Layer 8 of a small transformer language model trained on English Wikipedia (11 layers, counted from 0, width 64).
A neuron's activation on a vector x is GELU(weights . x), where the dot is the dot product.
The model reads these tokens: "1" "9" "3" "1" "," " he" " maintained" " an" " active" " career" " in" " Germany" "." " After" " the" " se" "iz"

The vector x that enters this layer's MLP at each token. A number n stands for n times 0.049.
0 "1": 35 -1 3 3 51 -25 5 16 16 7 -29 9 -12 -2 11 -15 -8 5 -20 -27 7 -20 -91 -1 3 -6 15 -16 -21 7 9 -7 -21 3 -3 42 30 21 -6 -27 -6 33 -11 9 25 -5 19 9 23 9 10 4 -17 -31 -17 3 21 -15 -28 -2 -16 5 11 34
1 "9": 30 3 -2 -1 48 -26 4 15 17 8 -27 1 -14 0 8 -12 -4 8 -22 -26 8 -21 -91 -2 5 -9 18 -18 -18 3 9 -6 -16 3 -4 48 28 19 -7 -33 -8 32 -7 10 31 -4 18 6 25 9 9 4 -16 -31 -15 4 23 -11 -28 1 -16 5 9 34
2 "3": 31 0 3 3 47 -25 4 13 13 10 -26 8 -15 2 12 -12 -5 10 -19 -28 10 -21 -93 -2 2 -9 15 -17 -19 8 10 -8 -20 6 0 42 29 17 -4 -36 -4 30 -11 11 30 -5 14 11 22 12 10 4 -21 -30 -16 3 21 -11 -28 -1 -14 5 8 32
3 "1": 34 -2 3 2 49 -25 3 13 16 7 -28 9 -14 -1 11 -14 -6 6 -19 -27 10 -20 -92 -1 2 -6 15 -17 -20 9 9 -6 -22 2 -2 42 28 20 -6 -29 -6 31 -12 9 27 -6 18 9 22 11 11 5 -18 -29 -17 5 22 -15 -28 -1 -15 5 10 35
4 ",": 45 8 -2 5 52 -26 4 16 15 8 -25 5 -8 -5 3 -12 -3 15 -26 -26 7 -16 -88 5 -2 -13 12 -16 -11 8 3 -9 -22 1 -1 38 32 21 -5 -37 -10 28 -12 7 25 -9 22 2 23 9 8 -1 -17 -30 -14 1 16 -5 -29 0 -14 3 17 33
5 " he": 16 17 25 -4 49 -25 -11 6 18 10 -22 1 -6 -2 -3 -10 8 40 -23 1 6 -4 -79 -5 0 -23 -17 -9 26 21 3 -20 -8 -4 10 24 18 12 -13 -29 -13 19 -11 15 27 -25 -2 -3 33 38 0 6 -40 -12 -14 -9 14 3 -55 -2 6 -1 30 16
6 " maintained": 46 17 4 15 50 -15 -26 26 17 10 -12 -11 -11 9 0 -39 2 31 -27 -17 0 -6 -75 -14 2 -19 6 4 10 5 13 -6 -20 0 -21 29 -5 18 1 -39 -10 21 -7 13 20 -4 28 8 16 34 0 -3 -29 -26 -16 18 21 -15 -42 -10 3 12 -7 24
7 " an": 36 0 0 17 48 -10 -15 41 10 13 0 -2 -9 -4 -2 -5 8 11 -25 -11 1 -2 -74 -7 13 -27 -15 -3 0 12 15 -3 -18 -17 -8 28 37 11 -6 -49 -2 26 -1 1 14 -27 21 4 35 15 11 8 -11 -26 -35 1 22 7 -51 -28 -5 22 0 17
8 " active": 36 8 -8 -15 59 -9 -16 19 15 18 -5 -15 -24 -4 -1 -16 1 20 -17 10 6 -20 -67 -32 5 -24 12 16 -13 9 23 -2 -19 -24 17 15 -2 25 -23 -33 11 23 -15 -3 28 -2 5 8 26 21 6 20 -10 -12 -28 -1 33 -18 -40 -40 3 30 -7 30
9 " career": 21 10 -20 -11 45 -19 -20 -16 2 4 -18 -11 -7 -9 -2 -10 -13 37 -20 0 32 -4 -69 -10 0 -23 4 18 3 26 17 17 -6 -1 10 5 5 14 -19 -31 17 42 -15 -16 33 -3 3 6 21 29 26 29 -27 -12 -33 -2 31 -19 -50 -37 -2 9 5 26
10 " in": 62 18 -12 19 51 -17 -6 32 0 12 -7 -14 -19 -10 11 -18 -12 19 -22 -4 25 -6 -61 -6 -1 -29 8 3 20 -1 13 -1 -31 -14 2 20 7 12 -1 -35 -18 31 -7 -33 23 -20 16 -1 13 14 9 8 -23 -3 -23 15 28 -7 -58 -19 3 18 14 12
11 " Germany": 17 26 -2 -8 37 -41 -2 9 14 29 -41 -13 -6 3 10 -25 -4 6 -14 -13 42 -4 -51 2 17 4 14 0 9 23 5 0 -21 0 -1 42 1 19 1 -42 2 21 -26 -4 32 -4 8 -13 33 13 20 28 -34 -17 -22 -5 31 -30 -45 -43 -21 0 12 17
12 ".": 29 8 -15 8 51 -25 -2 17 22 19 -10 0 -9 -4 -2 0 -3 19 -34 -18 11 -5 -86 16 3 -17 -2 -1 -16 23 -3 -8 -38 -6 -7 40 31 22 7 -41 -13 22 -18 0 22 -9 8 6 9 9 15 4 -24 -23 -16 6 16 0 -38 14 -13 5 21 29
13 " After": 46 13 15 7 45 -22 -14 13 -5 21 -12 -20 -10 16 -15 -37 -4 35 -19 -3 15 -11 -77 -1 12 -19 -10 11 -3 31 13 -1 -11 19 2 2 23 17 -21 -40 -19 25 -3 2 21 -22 20 2 10 2 -14 0 -22 -11 -7 21 21 -2 -59 11 -7 2 23 15
14 " the": 38 13 7 -5 36 -32 -16 33 -12 5 -2 -5 -13 1 2 -15 25 27 4 -3 34 -7 -79 -12 12 -14 -14 -3 -12 33 13 -4 -16 -10 10 15 25 28 -6 -33 -4 15 -2 -20 17 -26 24 4 18 1 -2 26 -8 -23 -29 -6 13 -4 -66 -1 -13 14 17 15
15 " se": 29 9 17 13 31 -1 -13 6 5 -6 -19 11 -17 -11 -1 8 -23 9 -21 -14 -7 -8 -59 -6 -2 -23 -15 -8 31 27 -15 17 -22 -13 -2 50 24 -14 4 -21 17 16 -19 7 31 -9 -10 -26 43 24 3 31 -2 -7 -31 -3 17 -50 -40 -37 4 16 16 53
16 "iz": 13 -3 -13 -11 -3 -11 -3 8 2 -11 -4 4 -33 13 11 -30 -13 20 -23 23 -12 1 -64 10 2 8 -27 14 43 48 -10 16 -19 -15 -5 46 -6 3 -11 2 0 -21 -12 22 60 9 -14 -26 -8 8 -22 40 -6 -7 -8 23 9 -33 -31 -35 20 -2 25 42

Each question shows the input weights of one neuron of the MLP. A number n stands for n times 0.019.

n122: -7 -18 38 -20 -11 4 -3 -36 -8 33 2 26 25 -16 -16 19 -29 5 41 24 20 -35 -34 10 13 9 20 16 -19 12 14 -26 13 31 -11 -14 3 0 -3 -4 5 -17 14 3 0 9 -31 -21 -11 -14 -45 38 -28 5 -16 21 -28 32 19 10 -1 -21 3 -21
It fires most on token 13 " After"

n12: -3 -31 16 9 -15 -1 -20 1 -6 -2 21 -20 37 -8 -29 -11 -41 -4 8 -4 21 -28 -10 9 -20 -4 -48 24 -22 -38 -11 -14 17 40 -2 37 16 9 -10 -23 31 12 30 33 -9 -26 20 -7 9 6 -29 -32 10 0 -10 10 4 -28 42 22 46 22 13 -27
It fires most on token 13 " After"

n4: -24 25 -12 30 -48 -16 16 -14 21 4 -33 3 9 8 -2 -10 -49 -10 -18 -3 20 10 6 12 -16 25 32 -27 48 -10 52 -31 -10 66 -6 0 -22 -15 -6 2 -11 -1 -34 1 28 -7 -11 -18 -38 13 -4 6 -34 36 9 29 17 -61 -6 4 10 -4 19 42
On which three tokens does it fire most, strongest first? 16 "iz", 11 " Germany", 15 " se"

n23: 34 -2 41 12 -17 1 32 -9 -1 -2 36 62 25 -28 -36 18 9 -1 -15 33 1 -33 -36 -12 17 -12 -19 3 -28 13 -2 19 -36 10 -11 -3 -16 -8 16 -3 -2 -35 -36 -16 -36 45 1 4 15 6 -2 2 10 -6 -3 6 21 42 26 6 -27 -20 -16 -31
It fires most on token 12 "."

n60: -4 13 38 -17 61 -28 -3 6 13 9 52 -41 8 37 -29 -8 2 13 -3 5 -45 -10 29 -23 6 -47 13 34 -22 -8 -4 17 25 2 3 -26 23 -7 -17 -38 1 34 -17 2 -12 0 1 -8 -23 -46 -5 10 44 -6 -25 11 7 2 -26 -1 32 25 30 -16
It fires most on token 13 " After"

n65: 7 -32 3 21 -33 7 -3 3 -5 -2 35 16 37 17 -20 14 0 -18 -6 -44 25 -6 8 -23 25 -26 -4 3 -20 -19 -9 43 35 -15 -15 -21 3 16 0 -16 0 37 -5 -20 -32 -9 39 17 6 -1 4 29 -21 1 -4 -16 31 21 -28 -12 22 -14 -13 -22
It fires most on token 7 " an"

n22: 42 -13 -17 16 -17 4 -2 -36 27 -5 -1 30 18 17 44 -14 -20 16 -18 -21 -40 5 31 -32 1 -37 -13 41 -4 32 -12 -59 28 56 11 -16 25 -45 33 -8 2 -21 26 16 16 5 15 -2 11 27 -10 -43 6 0 -15 -6 -14 -37 21 -27 8 22 -74 -7
On which two tokens does it fire most, strongest first? 6 " maintained", 15 " se"

n63: -27 24 15 1 -22 -25 -6 -2 34 -29 -6 46 -40 20 -5 49 -15 -7 -6 18 -14 -6 -19 -15 1 -30 6 -5 33 21 -3 -23 -46 15 33 -1 6 -30 -19 6 -3 31 -19 -8 -12 60 16 -11 -2 -2 8 -14 -1 4 44 12 -21 -7 6 22 -7 -14 23 -31
On which three tokens does it fire most, strongest first? 5 " he", 16 "iz", 15 " se"

n114: 64 -23 29 -3 19 5 38 -43 -27 -5 27 13 -14 22 2 2 11 -5 -5 15 38 -13 18 -5 27 -20 39 14 -14 -15 -17 18 9 -16 -40 2 -16 5 -24 4 -25 -5 -18 10 16 40 1 -33 -6 9 -16 -29 -32 -15 -42 19 3 12 2 -3 -10 -21 -7 -19
It fires most on token 10 " in"

n67: 22 -10 82 29 -26 -29 -18 15 16 -48 -34 43 -14 9 0 -11 -21 -53 -21 22 40 14 23 -29 -21 73 -45 -83 -35 -50 -37 -39 30 -18 23 -1 10 15 41 84 -46 -7 -5 20 -4 14 28 32 15 -14 -10 -5 -16 3 14 -3 43 38 -11 -30 -21 -6 -15 20
It fires most on token 0 "1"

n93: 42 -22 15 3 42 8 -67 -4 16 -23 -14 -29 20 6 34 -16 9 -21 23 -9 -18 -3 11 -13 6 4 15 -18 -15 -19 -14 -20 -20 15 -9 -7 9 18 -21 14 -1 0 37 25 -40 11 8 -10 -44 8 -15 -14 49 2 -17 35 28 7 27 24 11 -11 -37 8
On which token does it fire most, and how strongly? 6 " maintained", at about 2

n18: 32 26 -34 19 26 -6 -8 -19 25 50 -31 15 9 -10 0 62 -9 -20 5 -12 -31 3 -2 35 -4 33 -26 17 -40 -19 -9 -28 -18 3 -38 14 12 -14 -16 -17 -15 0 -39 -21 -21 15 3 4 8 -39 33 -25 5 -5 6 0 -9 57 71 -23 -19 2 10 24
On which two tokens does it fire most, strongest first? 12 ".", 4 ","

n127: -3 -11 -24 1 -20 23 16 -26 9 -16 14 -13 6 12 -54 -13 -12 34 -22 -39 -10 -6 -31 0 -5 13 0 35 23 5 0 -18 20 5 -4 -41 -3 33 -23 7 20 22 29 34 15 19 -17 16 -42 13 -36 -18 -8 5 4 -14 14 -6 20 40 15 -44 26 5
On which three tokens does it fire most, strongest first? 13 " After", 16 "iz", 5 " he"

n104: -6 -5 20 35 -14 40 7 -11 -17 -24 12 9 8 10 3 -60 8 -15 13 17 -39 29 -13 -3 11 -17 -24 17 -29 -13 -16 -14 5 11 -13 -6 -14 -33 14 0 -26 7 -5 -8 16 0 14 -20 -5 7 29 3 13 -26 18 -13 18 9 -24 -31 23 -1 16 34
On which three tokens does it fire most, strongest first? 16 "iz", 15 " se", 6 " maintained"

n35: -5 30 -52 -6 14 -13 -9 -44 -13 23 -6 14 -3 -8 21 24 8 6 -32 -6 -13 27 -50 49 9 15 3 1 4 -3 -46 -38 -3 -16 5 -10 12 18 28 -5 -1 -8 -2 -10 7 28 -8 -13 -36 -4 -3 13 26 11 19 -16 -34 81 50 36 -51 9 0 -3
On which token does it fire most, and how strongly? 12 ".", at about 4.8

n61: -14 -33 -5 -11 0 5 7 12 -7 -39 44 41 21 -16 17 -18 20 3 -65 -52 -17 34 16 4 13 15 -7 46 -27 20 -38 -27 1 -3 -13 -6 23 7 6 -23 -44 9 -35 32 -14 -10 4 3 -19 -7 -2 21 -4 -16 -6 -11 -15 51 28 40 31 -40 41 16
On which token does it fire most, and how strongly? 12 ".", at about 3.3

n118: 16 -6 11 27 -24 -1 -27 20 -37 -19 28 -3 -26 -16 -28 -20 28 19 -22 -37 17 -11 6 -5 -2 28 -22 25 -32 16 -12 29 -2 -24 -8 -24 7 42 -1 24 -42 16 6 -4 25 -15 22 11 -4 4 -35 19 -13 0 41 -37 -14 6 27 17 10 -7 9 -21
It fires most on token 14 " the"

n3: -26 -15 25 -13 -18 37 -4 47 -12 -24 37 -2 -1 -27 35 29 -14 -27 -9 -17 26 8 36 15 0 19 -8 0 2 -21 -21 11 -3 -61 5 4 4 1 -15 -30 -23 40 19 0 -27 4 69 36 45 -8 -50 -24 -14 -18 -13 -15 -10 3 -23 -12 -14 18 11 -1
On which three tokens does it fire most, strongest first? 7 " an", 14 " the", 10 " in"

n86: -46 6 -54 -23 -20 18 19 -4 -22 57 15 3 -16 15 -6 0 20 18 -12 -29 3 19 9 19 8 -41 12 14 -52 17 -19 28 -22 7 16 -4 -15 -2 15 9 -9 -5 -42 -15 -9 28 7 30 -9 -1 20 -1 -11 20 -5 22 -6 19 -17 -6 15 -3 18 13
On which two tokens does it fire most, strongest first? 12 ".", 9 " career"

n16: -42 35 -19 -4 -3 -21 -22 -52 24 49 -3 12 40 -34 -7 -23 -9 1 6 13 -14 -46 -2 45 37 -15 34 15 -21 17 -24 6 48 56 -65 -6 -35 6 -34 2 -22 9 -16 14 -9 9 47 -1 0 -16 23 39 -7 -12 0 12 9 -29 19 -23 -4 31 -8 7
It fires most on token 11 " Germany"

n119: 30 20 26 40 -16 15 -4 10 17 -57 -11 -17 -8 -19 11 -25 -41 -56 -6 -4 -15 -20 51 -15 -2 7 -1 -1 40 -24 31 5 15 -15 26 19 25 -35 -26 -3 -8 56 6 -5 -20 -5 41 -44 7 16 -12 -30 36 -19 19 -23 22 -14 -24 8 -1 34 9 5
On which three tokens does it fire most, strongest first? 15 " se", 10 " in", 7 " an"

n52: 6 -20 -18 16 -51 25 -43 -36 12 30 -6 -12 -19 -12 49 -1 4 7 -13 11 -21 3 -7 -17 -12 7 -30 -31 33 -18 0 12 -23 11 18 -7 -21 -13 20 11 12 14 23 -8 56 47 -2 13 46 38 -27 -42 32 -11 20 -27 1 -39 -10 -16 -9 37 -10 13
It fires most on token 15 " se"

n94: -28 -5 5 11 9 -28 35 6 11 -15 -9 -55 1 10 -3 26 -3 22 -10 -19 19 13 -16 -13 -1 26 54 12 5 14 -5 44 26 -8 -16 -53 -13 13 -37 45 -40 -16 -9 42 -24 -4 7 -10 29 -7 -2 10 -11 -12 -15 45 -18 -22 -28 14 -1 -5 -16 6
It fires most on token 13 " After"